Layer 2 of a small transformer language model trained on English Wikipedia (8 layers, counted from 0, width 128). Numbers have three digits each and are written without spaces.
A neuron adds its activation times its output weights to the MLP's output. To switch it off is to set its activation to zero at one token and run the rest of the model.
A neuron's activation on a vector x is GELU(weights . x + bias), where the dot is the dot product.

Input weights of the MLP neurons that the questions are about. A number n stands for (n - 500) times 0.0012.
n49 (bias -0.095): 562534507689499374448360531454677615170083487240635516543569517581512404456681834646510326550231654424517422538204285527207855518653376503691454568525311569811287598640361425240760485747395517721689847540393573391556518472408470744284544653535516467554502450517470588503468525317426404662397515445658692485569358406419371545812530369487385695483328651371456129264702673341710259259434
n126 (bias -0.049): 421352497525566394577470690506269346538350476409606466523509358684524395664635452467236191533585589530559593542712296524701461437608595710473641353543427424698426530672531451334389490448571342569467341511502587532652360444526427731528600430702455432546512496605790585610548466290254422624504524414557502428575729474238440523372618495767339527632624483660450616233490601282437380501186
n161 (bias -0.035): 383598635495441612444372516450332194365708376446371372613497379444566638564349508715540417472300612521544480459498420479300421587613395762386762739585357710303251566559272547405467641624625545220555491535525398429513699515530541632510434387651421721593635718607519443429676695493593612456480435413592442664413411668550603608475432517543568655500350400508402625540482531586361418373386
n171 (bias -0.061): 729653385315501549220637398424464238656522882665572741339393713548499446686637202474446616611284527476345199519435422694533486614573584372747366225414441760351284401548603680419580407231388445568330357311474375380671515626595589615746385553521477455684599378277438370592598421646437350598418600744662362399443434674497749860487843558490404508382494336264587440616492503544473437646426
n175 (bias -0.107): 505586505756874231474503544394331519581653670495468313551285347451522382254570401780365538692454437284502582416431785497398560454469780850453396626457267585548620690734445643710297547535522272447309339602408665212361588527344489585592566415475377705720715432608762515689478687438686272406413319553729551523489402576564416463812441433449315035449760550375462542416364558638395524275266
n310 (bias -0.102): 241718644303243437573327358563374485355640534634646317301712153552375371494624628445537539567344567680432402564614271324352501513466546488674337565396621778380515495778517380422698287230142537529586532511623525892399538796527734333641515434438613499465655610207418403346371343469631633535205454507625455721842357642199617378534439424457472338783363414415606712629538601566698476413537
n387 (bias -0.028): 498228622259515463514630555451623351419710447695444734435500510298635379692366561325622394463572301477602399590500516421738378541398618673633375589514202516445503254271579482690277549419327416191655616379567434651577535642726594421502378622418394616351318524486507595407743399374509799594280598405327489421672452419580489681597491798574479329547443538617715139516739697468323738454542
n567 (bias -0.028): 592437323655470736544614500478218597447437328336390449580439326603116402404373495751515309409397469614401479327417462209568666556608520563690625557576329577609559749431503425442503423644532503694640652512372587626530521625339368634595506405594669483757590790357539319398512280638348382541511450434673479373461555533708718244646515174635352627444461495464442579736713345540371434418791
n587 (bias -0.021): 535575439655578427435243544578759507338396565721215371614476469301603474514491109581321233266523334580555617301525505498430569468483566410556569371683419591525549573222570589368593554525272483414607308204551490311669545553546764685294310725566466432410655726439496624472661790541261379577600760511287410509633493470417672383390475346497518654475642666477620720361481521335752425647538
n649 (bias -0.076): 306231294736583412362447685577421680145472335856687507427564486405419493311560285210277524345346598408470388492588669473404555415675546481668431332496575145687511837510629487702584531535577544396469624420607621584633574316637469515459478421387690632591627457426360406541381432502492454501533295419715696498620536553548403469672519508430396375585651542376626434337585532329365756508637
n788 (bias -0.088): 297579570269362470582705557586434538392477783607435465418744345658314468536474499452617512643845582725363380672540269733327541579502362519555171589322598406568743336494340310556571536638329405497604736756512325498457494401495693377691632230578513556371310518517636413549314310472598392694680694464340310448533464567442472409547451603546518380670510438322694548612487689585321415334576
n868 (bias -0.133): 271778424592346817616630515576288595186409628368738399344680305450362297371739325244521433537428540196655707335729452490622614446511527476579191515368537572420510782568718355692741393550493454547659693448544318551561401347430747721691860462377806217661249513122739454469259231543388444546466523551658432306442517834408715414725360568449343401656746354399538442568351383451296661375466
n989 (bias -0.013): 759522469487504530464514442468580256288764389664576452398309677525453530540277462502400507483520484523343490322555595659705340447582340840546503590630341511471412534480176271535322390590379465419503262522681296437582644496511540548438267751620534728372337233495504570243512380458452751307840426468397581492743912534493266486492424546585271803456397241480457562775508349458329657319474
n992 (bias -0.096): 464505495486218577420287333723450543481547457555548544419581651044510424542472710305596453566561349585580504873770646603354298532704352702830603303454393562822432389633483625615593494629362462548424322606461465323512366367435407550442685411418775466671448428567525345327607460421483604580693747413461259098617492389494558446632729535370521379310655646356503178561359510692398522523685
n1018 (bias -0.055): 604351621341335468303498375399310384457479426625415463432653585139528267338710428467464228593459629321373323532285402470495475501331734539467493575214648543504384619796518705510490534433512384595594327788406430466676566524332465516611634593585749627607547380432688474710635561535701590386370517536375202557689703565475641508664601632653521377610311848533282408375591565455450526648246
n1022 (bias -0.029): 525725587530570547478673720538558612338402518545609418509170485707457328795446317502510404564326650282450358380428519576338431578672559565426405596346417660491633466706413439246670548517660383472507373285645485254413638336498409681566209285567580642528354461563723438699633448441628686608649393561519476488536471584726359301414819514592423675548624503376384580619629535547340194371853

Output weights of the MLP neurons that the questions are about. A number n stands for (n - 500) times 0.00029.
n49: 646622451736543392667420428549499404464335474308677439489439533400131420486543400434503614328348875332504589617512437344410678497462545577552431481526249448694620597595417101464588503197443674744332573538676455345567551602501407508582523540593530552638455385585457523680505289467551425686457788425567464328252396746629528652620526822318165561316472609469338392493766391443474540845507
n126: 438489491290489609436417317734448479438532386455588616793574593509530368308510207473485678518477514425315532523442415711531610746504354234363590471379431325651559354721607373487296783496575418463584766560709386393400680492679549567491389422411383612415566600254531319689640217532429552748464756582624356492641604540227499691528610183475636348552424507687945511431309531543397555548333
n161: 526639660431600594300443426571396676630705390523339611236328538690461697407732452366513646580335610572635642475471526337525451666511667450709539351454368350702283712590592544439372444349533584541441638417717581428521515506305647416544684466584395759412639241542375510394428598618650434322329425382391452498489737431592452742539263541658352625561520472541560439343612602456325562689373
n171: 425540480574536693476520451496577452317441564635461633405771440654657329548525631415602569614554370484087285364513532544447608619395501727689474424493300338542608286398680445373458546641612545212536530347458665387412558369779378445533382485479359319544398364769370571584592408363594640714435523630545530471657420633528486523536324401766701551498580506452538690536674430556390597452581
n175: 811600413571510698281490380527453517585539721534559746361608315498652693582467662667441249379402400360394388800545229588573449501407465337612388569481485537557474339442572494543315274269366477800518455375116442658574381516417505404423448657827380637247342377702540870138241753602474427582475460496407380382261637798656654595346568432502469440494516528577459330603436584237399519609490
n310: 522279564562609694545177308292492641524689691399331478558741640370504361431783458532460754588385685552354386473484217372707300828427753554311749661429622323407446328569768696646231497428544561482683429759519246388507531512552556333409571531560454699479362550221581554615572519425795388540570531534359654551599549460813279670430519386391612616491761384342239424417490759451462535524448
n387: 499674457588525721523484575415483195454634410656423405344597376625417376524676616662564359605657459583416587565386145598482328402486617416539503587631406434314763470481683359589624483350460374295567514618474502504426425417545609566644589549502513466609428256492454402592635456318246534266391513537587583308446457367606620525562378411523400599530685509640471460376596450491593374467427
n567: 659477507444441413414455664467635544542407418528630534667546667541600600610449517443425652682448705451545327561516259525403494542534445404553207676596585528288509542565407654531422540557748639397586441421578391583533416504516607651281388632410373385343384340572504507482588543323580347358404535546195419561558554136652412538896567303705630547465547458411536595482373552732555380693479
n587: 541286625569699938339462588524493678364475372641619825239464455881463719614466586704385511575375587555501473828368486639628529568507609425774541506116572380448639157573503605556454427284641528708537427564435456795315311474517475271613726586470411300388680322479611605503369380495236540630408385560724684645199441517669457466256499018555511569482583136338567266498529488468173615388449
n649: 694395613497573493431627237420500331520570375207700291670726539306373381555394297602601533378667352583258497442584588601207527384451555576464231508618506567354416330623671293650339386562340409619335558556229403278404592627626366511580256465660351376291552651600416562340477391486457729322361391416404493411704638387417553678241523398700722722627443500497573652350517367793652521399437
n788: 336364412530606576530406648628623436673842330214580424586689579359625458692436710731258474497492391360403283348557426624508326449637623774522624598650533231491375492609611353639327508415364625703532244306681408333480521347544497407474472732820419598423496482456417598561808556330549359472288300439523506567455551644726336616480462374485452717547545641381465393382626589649703630557363
n868: 544344454557672545549339531324244546384644650232399542236575674545528958545677598309480545407440465686288611339456420533595438601554414721419808833496391328336544437653399835557542488395528578650596413727457227483485658485629550153419594710533355558375609192407496654445636769380632460380639356596498461200692601569523341542513503623803617247601422623511431420380365610421661279388426
n989: 279370407226342471632549471459475574650574484269591446467470513488531304475534543325583687523374598273662373564380773526608690472582256497612630469375678569791497354630405608518386396396461671501473517334437495596711486602278530721513408620433414470759279460409488168442592246492348635377483500671297675727811578384612425630503439591472741467072375881344572630634504560721210601285480
n992: 546420580410326684283474490598468587467431451418616418354259505599570615332476761459591477278513573459419753618400455505706572358558646466646803428580334449437414710622688483445495333649695535575479493343711214652478390493418572429518367359559465568431483395596374441432582507368308387256520309481510540621613543548425559400798694503546576318486435663524409471529525268662340459596639
n1018: 617356320663396603402490506325428528414380494693652543273707516359368381672536563771509242603506756462443300556641349710523279626531488657688431421706483744380375471495470533481214370335393571087450572576600523495545578560583423617536408690459536424358361427736519556325606382350420464363686661640591456513360552391643552404114546570494565635593496573319542558390496295754416624363577
n1022: 453525640339751583464533654695749545551504421308444464676312561614451364662552309552710557497300485555487495524605618594523525604822615466549471603401377739221501226452593128529563716617689560651279210355576444531409521478457549618540276363451406628422577523409764410458466596302609542446504192268441741574473536582556460667467881722473727615686561442396399276237393519515462237316289

Each question names a token from some text and the token that comes next. It shows the vector x that enters the MLP there. A number n stands for (n - 500) times 0.012.

Then comes g, the gradient of the next token's log-probability with respect to the MLP's output, scaled to length 1. A neuron's effect is roughly proportional to its activation times (output weights . g). A number n stands for (n - 500) times 0.00077.

"starting ", then "his "
x: 421435419468508465400421618323664515476718420499469587827478330569314492482463497508486460521612447626667384517550624594348533516624559503379432468407566570486665375287481653447451560474579502579417658607580489544460514460554662390425622598478746572486485447411395497306659550483352520467477542621607625537501314454456471342341457350647614507385285549458524476422295549596489549629359
g: 258338434371640410495462392522470474526732471652561676417451559582939470571504415489570566527531614377382422431429474585527583478464601465540561224519583509658478559445507445367500300516473457389569356465421592623421611566509483648421560251539528492744507449345515331332464582538603325265450489549493430556706656412420707414551399595455245500661469628423440494393416556613462881607539
Which neuron, switched off, raises the next token's probability most? n587

"ce ", then "Hockey "
x: 363399432447445488486404628348660535517563457552538520818552331600311436488473537505582464499505439563694418645518635724419517437553458453363406582348620658385579341387458624521356476463543562596339576599503536449541612496637550500528608568478685528495555479444349389424688449473353502406427478696564590562500334448409585493377552248650490558403424492477449500401251580530420693682370
g: 481488367414630483534454495623204506633306562463478467674265546642627498564444507272491563678728410350695415556622491451562555489544685507519545508509701418535428514584596435380585524567467582564349434562595451518501407453179501702361459379341634576413477441626641513393460543589543515522534302386558643769478612507559493517296505597517500419392627585617502303391388444601088590253573
Which neuron, switched off, raises the next token's probability most? n171

", ", then "and "
x: 377443337499420488330421604268656565481697497404518515724531464612339470427443452396402485466619438527593350592528625611388495573550473556439442603342614557636710330593560457482318589416626555585376547634464484533502507480613608487571596520522696640540546509423467597438663511471351521317523518579547582519517300379447625405457699243608502437345478621470469462425338491434324541655408
g: 424420545567413553493468787497456499527397471441346492275546333575623361393446551411536377380525676628208560395479513555394594509512767641648563470471503466658509506692668616545475449501877443460328595543202376347572496575464455541423453540420485588614681503609421262497511324399419417451292452398404691538684493407600434352421868433452456547514487541633440426496694489542580595562490
Which neuron, switched off, lowers the next token's probability most? n992

"ate", then "ur "
x: 412361378492482583375428673269649508446631474445582495809461355509425495592446441527501460576519541503847336494500614593370583460432426500354340662367700588560749384473625506404445527438565552597484574540593413423520520580618580438484585554449761544558418508396318483325638487456310530287525406569657636581498456450504530340369520437613573514297384698435480471447371527588410535557357
g: 549479428543574574752436678484536658568404629507710491583480589511225376647657347492538347506298657353425343555561518646469603394433540343517515574657432467421496735306327517501723454415518511517506545523386402529349305830466290281557518168503499578431507661482701514668579452580624574607545509562434628544414513713489388572334483572460425558359569405527267441383364502523492522388460
Which neuron, switched off, lowers the next token's probability most? n1022

"am", then ", "
x: 420434366426341586521431663263670632438678549314628563809572589604359443378449403486492489539577465521879337518483538657421409552521463512306463622337654607456774501450532548493366582445579515599424591435621487484490542517522623601465574434624683548436550452349399438378670473447272588291529388627542711424556358476510472460512491491515510546383360511531365533369348446572386537510368
g: 478526522602413325469456469486383530468485552530538336217615652540879501475450463638626382698644564678606626426416523325675426324496461515517685656377581701511502405638604696465613356668368423474664340354329544439431450355664415534479491521533530439479412484437476592420574550516585521420517296505684536478520424559326401152368651617364438531522383421374655643365551398670560314618533
Which neuron, switched off, lowers the next token's probability most? n868

", ", then "open"
x: 434457329520387464418395656209632568522663493422537533751538472640329474417426448384379493486617453534524382575471627602392434589503473558399385612339615513630655359588480500483356606442584543537362525623523492555488496474577564553589546519539667670511552535372412524372707526437369555330513439503581646508517303420474628455463700246646503408417494637446464478406344497472352610723422
g: 613363595593626655628352385560603380557322477266379530593514578411281630611288333593468513390609561213420714542429324551526725412373363544512448645557540485349582402661566478514554299678511559420451336332564801578486504389378401590636380462443309452511517487513510519587486445680598488550440555522834386554607472627555543469476455289347552644318624516401468543355594460702558528588486
Which neuron, switched off, lowers the next token's probability most? n649

"French ", then "soldiers "
x: 430463402418334541403605601298713585502586388403545536771564468560330445389520528485464490422621400610597419562566551556303565565511438530393487655498599678558661332304440706542324568456689500582434644576533455471483536534586503475529530596538668626463641471336508494395674431501367439359482517561522525677489357432387598360442688208551595511371382539446434496428368527455449517605395
g: 408405335608546439473376556514593324407649767416599548527559461517886598527521420392505509647577621356460533617224422611391460539511504568547536431483706503794592467373257447508333438657695527441457518535464582568499608402464426572346519668370285511585559666517563492604464539433839374385563443418534412371665617370530439241448476406393468372515650419527255369392586463484578603602416
Which neuron, switched off, lowers the next token's probability most? n567

"played ", then "hockey "
x: 473451490435381577413349587272690578566681405535485635740530373584350556526437444519428594526577399624562439559580614659353442554515512496385471531373593638529656368381464560455353573524500539573424641497608425475488572435541733425429753475401729567407501511282468559283670511518287563335432540611565606472547267391414481367475519363541488529411497545409469609380429547535437539628391
g: 282378469445584604448464643622416719522661565773646367498557660384482383384631814406462522558493388631485322412383638459514473499436534341578688627625341470465565306370407382507398466323368548372493222612450456499465737488580444496459520364681544454296697480489594523571538603660442371628378526366441558565428357696429473615508571363608421402376694705545562485407335563457374529549694
Which neuron, switched off, lowers the next token's probability most? n587

", ", then "who "
x: 412430358415415420378407642295666582480635481470512501736560412575365435386560527373495479514584452551697443644539651552392499488510489534379355656269564550534597336577551478498338553450618526578402505673494472530504517450631584436517669453540663720551562495437532493419646571454300586316475462623545624561548296431389614436443629282676535416336386560473520441431315504499343597712350
g: 384606459271604452508625418510528607319611373769618620516429610494397616413674809596486528515476239594583317622557570451699297558487402346368655404566521563434513410371520428386596531325448526458499471460531412522351507617525553450534493667657611698528510505628626434456335630508369520599515540448367422558199396486380324535723348543681492574403482578552554685482483454328456126525570
Which neuron, switched off, lowers the next token's probability most? n175

"the ", then "day "
x: 409443381445324493377458622329615642471607460434532500879596441664308410514454499459504545458510483519741389601548628522407480555428468491433463704405667501404622334396529538505289567577650482573585517456601555576426530550592636436529586543520671664417501405315549613513667562452288506339506557627518552493604304512421531401377497322648530443357375460496484409461383458504400583614376
g: 657568537646627491329474633401134507662559633505422424552443524412321607358820467566443544393567521477626399453303384689743503410417608508533473455541431438612579575424308435464318557383604374387393737711541493512404429649650593627479588435502582390400281594479466637606430533233345593618582419537655460392692477388554654461352357427595611608480388360405331623459556419592561525565427
Which neuron, switched off, lowers the next token's probability most? n387

"through ", then "48 "
x: 369509382464501439296551567296717610555734354478533605785502420526295499422349455435417452465559459499473365552472549622402556632643467531415477614423560575518710345348511614498324532527625518545486593506589540441464601562552650517454654555573713609513429431347417587401667516461404462395556483635536619547502358416402614361449600284622516483384368557441483524414348487454379548641398
g: 511584476484403622686437375359539544598472617495403439568576529479431482529427697614307487425445378366515562583511481518495351494352358521586440474459405495456557474456702435321420409648318658463682630699309489617464473291510670522744463475598454468307552385535564777445234352408496622588556412476830453587352470480372698570528452646766787480262580508456401434557370535556665345469419
Which neuron, switched off, lowers the next token's probability most? n587

"to ", then "Iv"
x: 343453412412458595306514585220716603551681514511546583811496423552346496424390440454475546475520479492515360490466617652346464489521488498420425617418649555595611358422451556483327697480567573533482539398563428432428564586653637576569709567498652573494418454384366592290658541522458443412502398545578580557501315480461646467445589284678529543363425526370404485395360484502388611709432
g: 303668419534567545614525223776734531437537545646619775433501609625622341568569720380272604460627266576319406648529445496495477488445442609472372470507447646444543545513430277527543540705508515409676493502481589462374468231583460562487438621567389423390370428351405609640732379486556552313636419435660461564565438602379395336473506325574440209537465584557420357622454526550639465567443
Which neuron, switched off, raises the next token's probability most? n161

"ters ", then "of "
x: 316452303430381551329458724358666626429581415490551544649565350644299402516411531482484562541580380499653371609452596563383550611390430319407460616234610587496637421421459525561328580531610571587477553552522533568499614509640647582463648558566700619511558489448448444412696545455416501398495483622557512533514264410425546419434604296630590481455485524437514508425359449453492553653260
g: 601729465548653337379682455580567563216296646602623408341365572582295356683487493259558539380490556489562431524547425358536625610347483426412372443371502643524527590526603467570028479470300539509584430612664437693589457478388365675269703454568533485479531444443712437474619565463596564438603487532435466455621587623746414599401548402541577361560568481380319496457484439563415640565539
Which neuron, switched off, lowers the next token's probability most? n310

"id", then "de"
x: 376439446532441487585519605296721526557627440385618595893483470661371365456418494478524524453516509454694334467453645638374428511484517506401383675414602543558672425511428578494278536460669519630437596530607446403539645470584633440424581552488678599471401428414382324329680522479309591335540452633565621587548363507505516508401599356492573569330411581558456479383366408477366560516323
g: 499529599419507610523436656619459468738489528566427502450524577729458430488464257649709310378350456506370544586427523441581452546697476404519468496351581469266594357490637535387509616493640512588550583288676572565267416491520445330589395581526420547512558510522613603667370536348469654668541489468597390477591426481412660125565282492347551319662572370591474444372600202524748487701380
Which neuron, switched off, lowers the next token's probability most? n1022

", ", then "20 "
x: 411435349470431489297395605398673547438591412433471442730556370577346402426477516427508476555581499544773409629503617627435484453537493506392452639340606554545590274589603438505315529485652568584427534604434576516540501469603577485525629508559637725517542488384545531449673557418201556311490492674562556534573355463392622438434647266648484457365399540456492481433340569472307542720334
g: 624341339388590653529571437372507735465453220559572428575529555364370441426634506608577429536467424620661569424457192408531564562602540368476511580409524369493499416425347514274401764327649563505454621571545439578529558583415627646606324387538355650331482503688715412485421447466496491504401616292599471458311816529417496529435499600639790450358612481660351351543426623484495434732465
Which neuron, switched off, lowers the next token's probability most? n126

"Early ", then "life"
x: 496524375614401521334383660430641541419514520418580549822530383587311388444443535524459541543657470617719390657460587496405635594431593406331333686349640590506630314220452690445435513535639457642396488548630431580520531474481512512513554557573725540358452491300510500405607413537398494356556518582615613530499340400411644403418600411657413481485365582445481435461309552441406522610405
g: 303444549492643505577435580512545399655450625480563536554541479689529372524554625468444573517296621440799539557417636482368517305367706402587302460474456148857478385549483436413390454448553603571599450397490412360595660510366337450530556430367620643679342280595326303441482388584715657500412354449557557712593556245663311595632526655498495541569471557552471559467460540435496437392521
Which neuron, switched off, lowers the next token's probability most? n788

"Sen", then "si"
x: 547466417321356549556466705248674650504580466387584622848582608696400363437469493405460489549620498595771341530509519599373551522488419385413404598328548488431636401417499380617360580452570492532447676389646398475447512494525585569452608572535712671499529628375377480471698526521472510400424364518466533493489388465520593437467677420595492599325366591427439455375304445482400487601308
g: 525667672570524356599462598410429392419390613482294588537398520395497526561314313551696553540458551564413377610284485500527472464652603423559458526505641468421669421285716743461335588480260499520457503366523433546431682527476506553305551595437602416581368403614636590863448559519519495428497487453756456254656507400655540459333424452454506474736618671425525323432414231429642690383463
Which neuron, switched off, lowers the next token's probability most? n387

"-", then "to"
x: 368385321514422419394408680200651587531677498435580612843562533606309499433401444486524426531558483494647365557592641633430421483507501503296380698413562564542802374562516589471285570504585443549441590650577421552499613475509532574470544579489682508408541490439378515515658450537457532298578487564642593384490373500438605457397529308533609411313414520469472430440321514549431533596370
g: 607456449474538653628454564351635433478639495430460297637370488463279438523516440515683289594361450416447311458527480581484612514429595346550405669441276505573523558601604607557477572597394618809595749528582530524481512342266371497475489353460380551445376585474478507723692630479774579596327228462591384458375507574703479519413589722335554408307608514560703466527453426249454376591492
Which neuron, switched off, lowers the next token's probability most? n175

"s", then "."
x: 380499401436384585396324687316596563461663497253491555917537423566407500505473429484483524549502480477810392568588593716366522549447440424393402607297587578464781373524487468422365594447602597533399572540590546382535615509595607561543539516581763551512454479436412413360660524441319517252473342561602650468513406443512493440396622443577531579372402543493436521310417482576415614537421
g: 387308554445452300461409645513539641536494419454253438526481383334575428610343730493483317409608554471309609408531460543493597419629543541451541403374530567712351688538426447459313401221359276514531606545566469457511532404614376601705333487584509542726270681568359475617578494539384570432512589553587259601559671565482585721463595515348597752438573456476407488400715427408559667596725
Which neuron, switched off, raises the next token's probability most? n1022

"b", then "ag"
x: 470503353382423507492356696258690518513700525377536527951513599680318430528483459386397545531581424425814389536540611617331330580504439515347466582477606602487632414455557491539373619528541585536552604617577410560426633447438495556457638457472692635414492448371422370417666486390391523326392449560528633499573373459481552457383560387602678478420422430500414459446503451568323538569477
g: 529441589421450489327730657464616475226682408642558464731458550495412540506620611371198560398454499462561464387418538457370473507415473640651641409450693573499502446362416453478357777521449522472441430688575470529520636357672688525746575301474435452436465529407342450331638553610483543557496301493302668568387584568648190532349409445470626700424286660609484428452522705536438445445566
Which neuron, switched off, lowers the next token's probability most? n161

"e ", then "we"
x: 347436441493460530443499620254711616528626486553513651700527403595314447585436527438500533402599400519575347580491551520369478456457508484447401658327608612507678320330624492453315531465615560570393574680611417542461546512541652547495657524425680498510563551364315518419703532509450536333510532555611615587490296398432574370441604226547556542367554538502425511362383583587356543562425
g: 434482479592550500530440666522442431464640655595789517478694542618393410427644455431533353433503624343619580537328525420598421652540383398509543590528354447593668404510396350298578413385369534277729386633418582622238722517569410608593368750736394545522536182596454516324332607382654315531340593521511445542428548420595510539391371528627465579596539638393302495497689355539380485455562
Which neuron, switched off, lowers the next token's probability most? n387

"his ", then "mother "
x: 382446455391337365496437588318659613524652468428547557864604505634309469476564536460467520580482504534584379617488650487449616672388589489353491627428659492548636374253381657467290606454605508590397432417585580515385583418614588473468617463470756613518545391395576478398666510451450587320497483608560549446557331422384542414428510355607550465429291519500473513362374548545499572534406
g: 609528459368555581744377731649332679478590468509544536659455579427417480518610596401526400534497395476508221508584630447730224615385495534641532387623217480521557412383630540591426540294520532388293441282619445454675564579572497385542476571487560534536648525510522518584460528358590790543456428598556575616447496348538363393445500524566311319445789659587447560329449379493310224377586
Which neuron, switched off, lowers the next token's probability most? n1018

"in ", then "Main"
x: 396503399474418500330443595329677561489623530443656640767517436630338483400368451461417454422585442536622345576499634569407541620571457591372410719412622511508706322407470507472348616478577530567481505508632550504459569496541679492446675462544760585512369450304421503367650534520378515373454477534532593519516301478433632333483464303616592611365348492509520490428353530549415500672421
g: 349701319425516653476544519617527585771384513535604393388438600500475545538311560371329473734382358541776539349673463444471372350470417555390408474710469684561511215598396471605431576501451490565486335322665589347361676312451396648565570469514356387421487750479422687727633546436539584498382430370411436593484557555617484384745580534444496319428461525657388527379575614486353541571654
Which neuron, switched off, lowers the next token's probability most? n788

"the ", then "201"
x: 399433400491277479415453590242596610507639498387597511876587459680318465463468493439455517432516461527590388569548657522404513594461512510422400694470699506431669373398431611491325593545605464542549491526671525563384603508577613463579584510507687670432506407304500580535674504473371506341523514597516602507549251529474529412383469333646583435362381516459470403460368432507460584594372
g: 765389493523628488613481444390440549290470526383480559574539219357518401576715553631524551368524500345394475548439260494724623659502469679399370617291443474348442366582433364501435645555490540535591476624511650628659462426267610542335628444496656446434250406461397453335559298608381529510621432588434433530573531534625684809373628513517681642467464320407710465644365483530574431617401
Which neuron, switched off, lowers the next token's probability most? n310

"October ", then "200"
x: 514474445471400530361439670254764548422602406421496529713534391608299490472469476530462552478557425629571273515534576555301518579470587583448384675429607605491583282343525646505378583497629582584474539734526513573572473562500544490517559597442639715576508572311422582412491391520340565449461453684494564520477367518437680389381577343603448481351417475460462405434361529623448505690322
g: 523503399473458601706540577327471545440453415349644394589465483532568362541433496617545544523500522467654352871506482609579635399505495466601265605557391466416453531735573342437481496460420503474626305532453565477631338562295579430559539474720412481530444146621330593368639281539612493559502211425590464652476492555655594641558485766607496366477355247515456324660582504602260453544582
Which neuron, switched off, lowers the next token's probability most? n567

"Lor", then "i "
x: 461490541388348586569469692241727587475644466287528530917580558539365439419507503468554434611520451513595356468554548648399619500497443465444436605477536560457627440423536480551455545381656461571381615426583417418432592448586572502554689610633610601435506532386423475355701490398370485493429472664555705584546305464620495463389690402439443529288334527446435526405254423452396555600283
g: 468376315541503375735485556569308381631542641494519647603320438563609561728517296477514523520567533491563326585488367643643448522465620739576383204484283673509460437392723308628378455506349410617456667418702426393465581537471484390458735624539497511430484377345395668603659237263521490506554643455532437524390495485471686648644548623668509368424431412440333467610415546495608339486449
Which neuron, switched off, lowers the next token's probability most? n49

"Mon", then "arch"
x: 443508457401414609538450619261744489457614429355547607917476538551377496472505569487617457438493453573665407578554649652366589538547421487344377586438541550345579245445493661612353635404634407621496612520742429406602460449465638422519569520376676524542414458459437444495653591412316492438427414587544585557529379491650563425430547425598461455354292588472415472347314434547421568590442
g: 573506798318415404640673443564421410425656643462670462464542687392611677638417387435502548295504642536568368396327313462466387559430583469643383634568643590677577448577717634516301446320730372669480382631581563489359422524578320555431685499393478612509631415420610516437367464603453469552464703294614614563412353344540337487510350390367347435297480522364443405505357609508542612637631
Which neuron, switched off, lowers the next token's probability most? n161

"cr", then "ash "
x: 364464426465381521346453693325568543539629410402514468834556537646323506492397462474396672579471415398648395489505586752378562613484464524469501596538533587511676323464437570473311699454522466560513726536486390417519536436349621474538634481490752644443531432435467383383672434509351529325498419718505539580491343491404472436361599383559549674429542656561421540369387480473432639592385
g: 391584486592656742615275539610755382412823474545440564443422333505351577416380700566515387456413327344557343600436467504757506677653333466231563396420362600431496530522656436722374577523518517444381450464486500518426338382364516447669335587530235527303470496533551461624455663665670626524533679436431554472355611371527516420497322477473615579552589473666297520430514551603420638526520
Which neuron, switched off, lowers the next token's probability most? n161

"Res", then "olution "
x: 410619386422515544417392786310704548539623430302482491881483472610328395497468451482644548562613462522739383610493564712428635580532584361395418589426640565430599370430365637504409565427653477640403561488537511505495513623505498551612584644583626478525441495396367525368616535368408470341483346580583560467484412480497530444471597399586403681331342634357364394421286506370411568626426
g: 516478730481417473379435477393470283560567658629312520522424396498625507579375516462436582357443606362456594561364247478779651606445565531459488626535511607453649501321631534638520360560431333598513558474478582509470728497540611558147433665393568443390770463616447535520514433397409412434347722497824532450309446478536627609349435522507485446203463777402485373650427549446457592615430
Which neuron, switched off, lowers the next token's probability most? n49

"at ", then "a "
x: 392424385500445528301487587287733550544643426562586598760533410617315510501341436444383416417561437497560277508535624551347545510613498615439400612482600518441686355375515537443308570516615550538589503523560458497432607483560686459527695565500713511583426496347366553437623605553453470386499497559595643598517320430530536379458522277587497499378394551523397540342359502495453545706457
g: 584392440487752392512432694416513334379559508383468585528268449438598549404595366408457592379359653397350406516439508566714597459634350649549430481666583513540520560595554461446461383601473576460300596497430503438481405697470644513145592527642638657601734548407469341136575384392621412420468463549737386537766454426650669543387476457339383519507418501454572796488605511517437593461413
Which neuron, switched off, raises the next token's probability most? n587

"Iv", then "or"
x: 501485304411381613491508699236762572434634429421611486829497537606375396441455551453528558520585538568764405570542605567390583514444496572368461584415611615387457445406431452556384534487713455604404520447566479500481563404548549466543606685635595619510422428426427396400699470478251483409416530687498657637578302495592536450468564403549493361390285516576396498365297371502395510596325
g: 662386667399494447468524207552400289474508580415400752418530590610542476475426370478622652443617505557511763525445558604341530451516651760656566595400714334591579480648383561452458539637643420238359602463496528539564373465562189562633530571500478446520294532355390445416616606709378650323394624311530460419632575570365606314403490511419420508625543321521618473600657316408489441495368
Which neuron, switched off, lowers the next token's probability most? n161

"201", then "0"
x: 471486433321400524334446634304711532471562430376469494750553453562364388461460444544529459609597573592700353675499629562368539417497612544524436687422625515364570308422542562471346456526719596610500658627578596504482508571546546434528625619491654663545461512336455568412586571406251539304404496692553550476543412470305604406358699467641496476359286482495397455471306453431412451650361
g: 399481480439478254415565667411521530412264585507585401473668420645405556637531465623672392346394411266520593477648495508553545602765444543558596647482382427300428247424519510557429438325343738426530454482582306575751503446578506320584455388542548439589518406502381545444760615685616573289400616278481488619442622565318654559510594584369527497515489416397320501692482578575554805457414
Which neuron, switched off, lowers the next token's probability most? n1018

"f", then "ash"
x: 364465361478424526417407559263752573447596469424552567856533403618331488512427437481400617583525460433687355649526593625327412538631511428385361610458590567486727399381624506427360634446641478614499600496474330502531539422475589516539702490444679569384504469347492401453751558509424496310481398653596572565561422387466500469368614462601577613377445592528323513353435467571350554506474
g: 157480462649543546563552785408502616600475405459502509471475332499546525681529613594423365387110503444543432491513588572423583439566305482500656337487190507481501291603489394552545649476398661776509408540468529488469538320414391484620540342480593558463543698414508466432453508593400725633674698310380490326460604486537292389554591388425584622580553550599611361531456725385429650619472
Which neuron, switched off, lowers the next token's probability most? n1022

"az", then "a"
x: 424425370537422524551410591319695570401653530317624499836516520612377520362454469484480483626568493472747327506491573706456492470533431532372400615452658665445795427484527535491367501434571610637451557453558365419467597509597592473442615599503698519482489570386396283433637418450275600355512374563551705545581352410507447460446559497487520514297311400592382529389291480532450638623368
g: 720417417276496578511612530395435361320406340453558463476611527387531470281269648615421534502496528479468296523622648617613325445620649173758526397480493559414562383738382504607454551576347466632665443702475376579473322348453493432712479451455629510607324343535327399371732419530635599451517514647551605511414394433527575579587518545465457498411378527561677758681491465496340445649623
Which neuron, switched off, lowers the next token's probability most? n989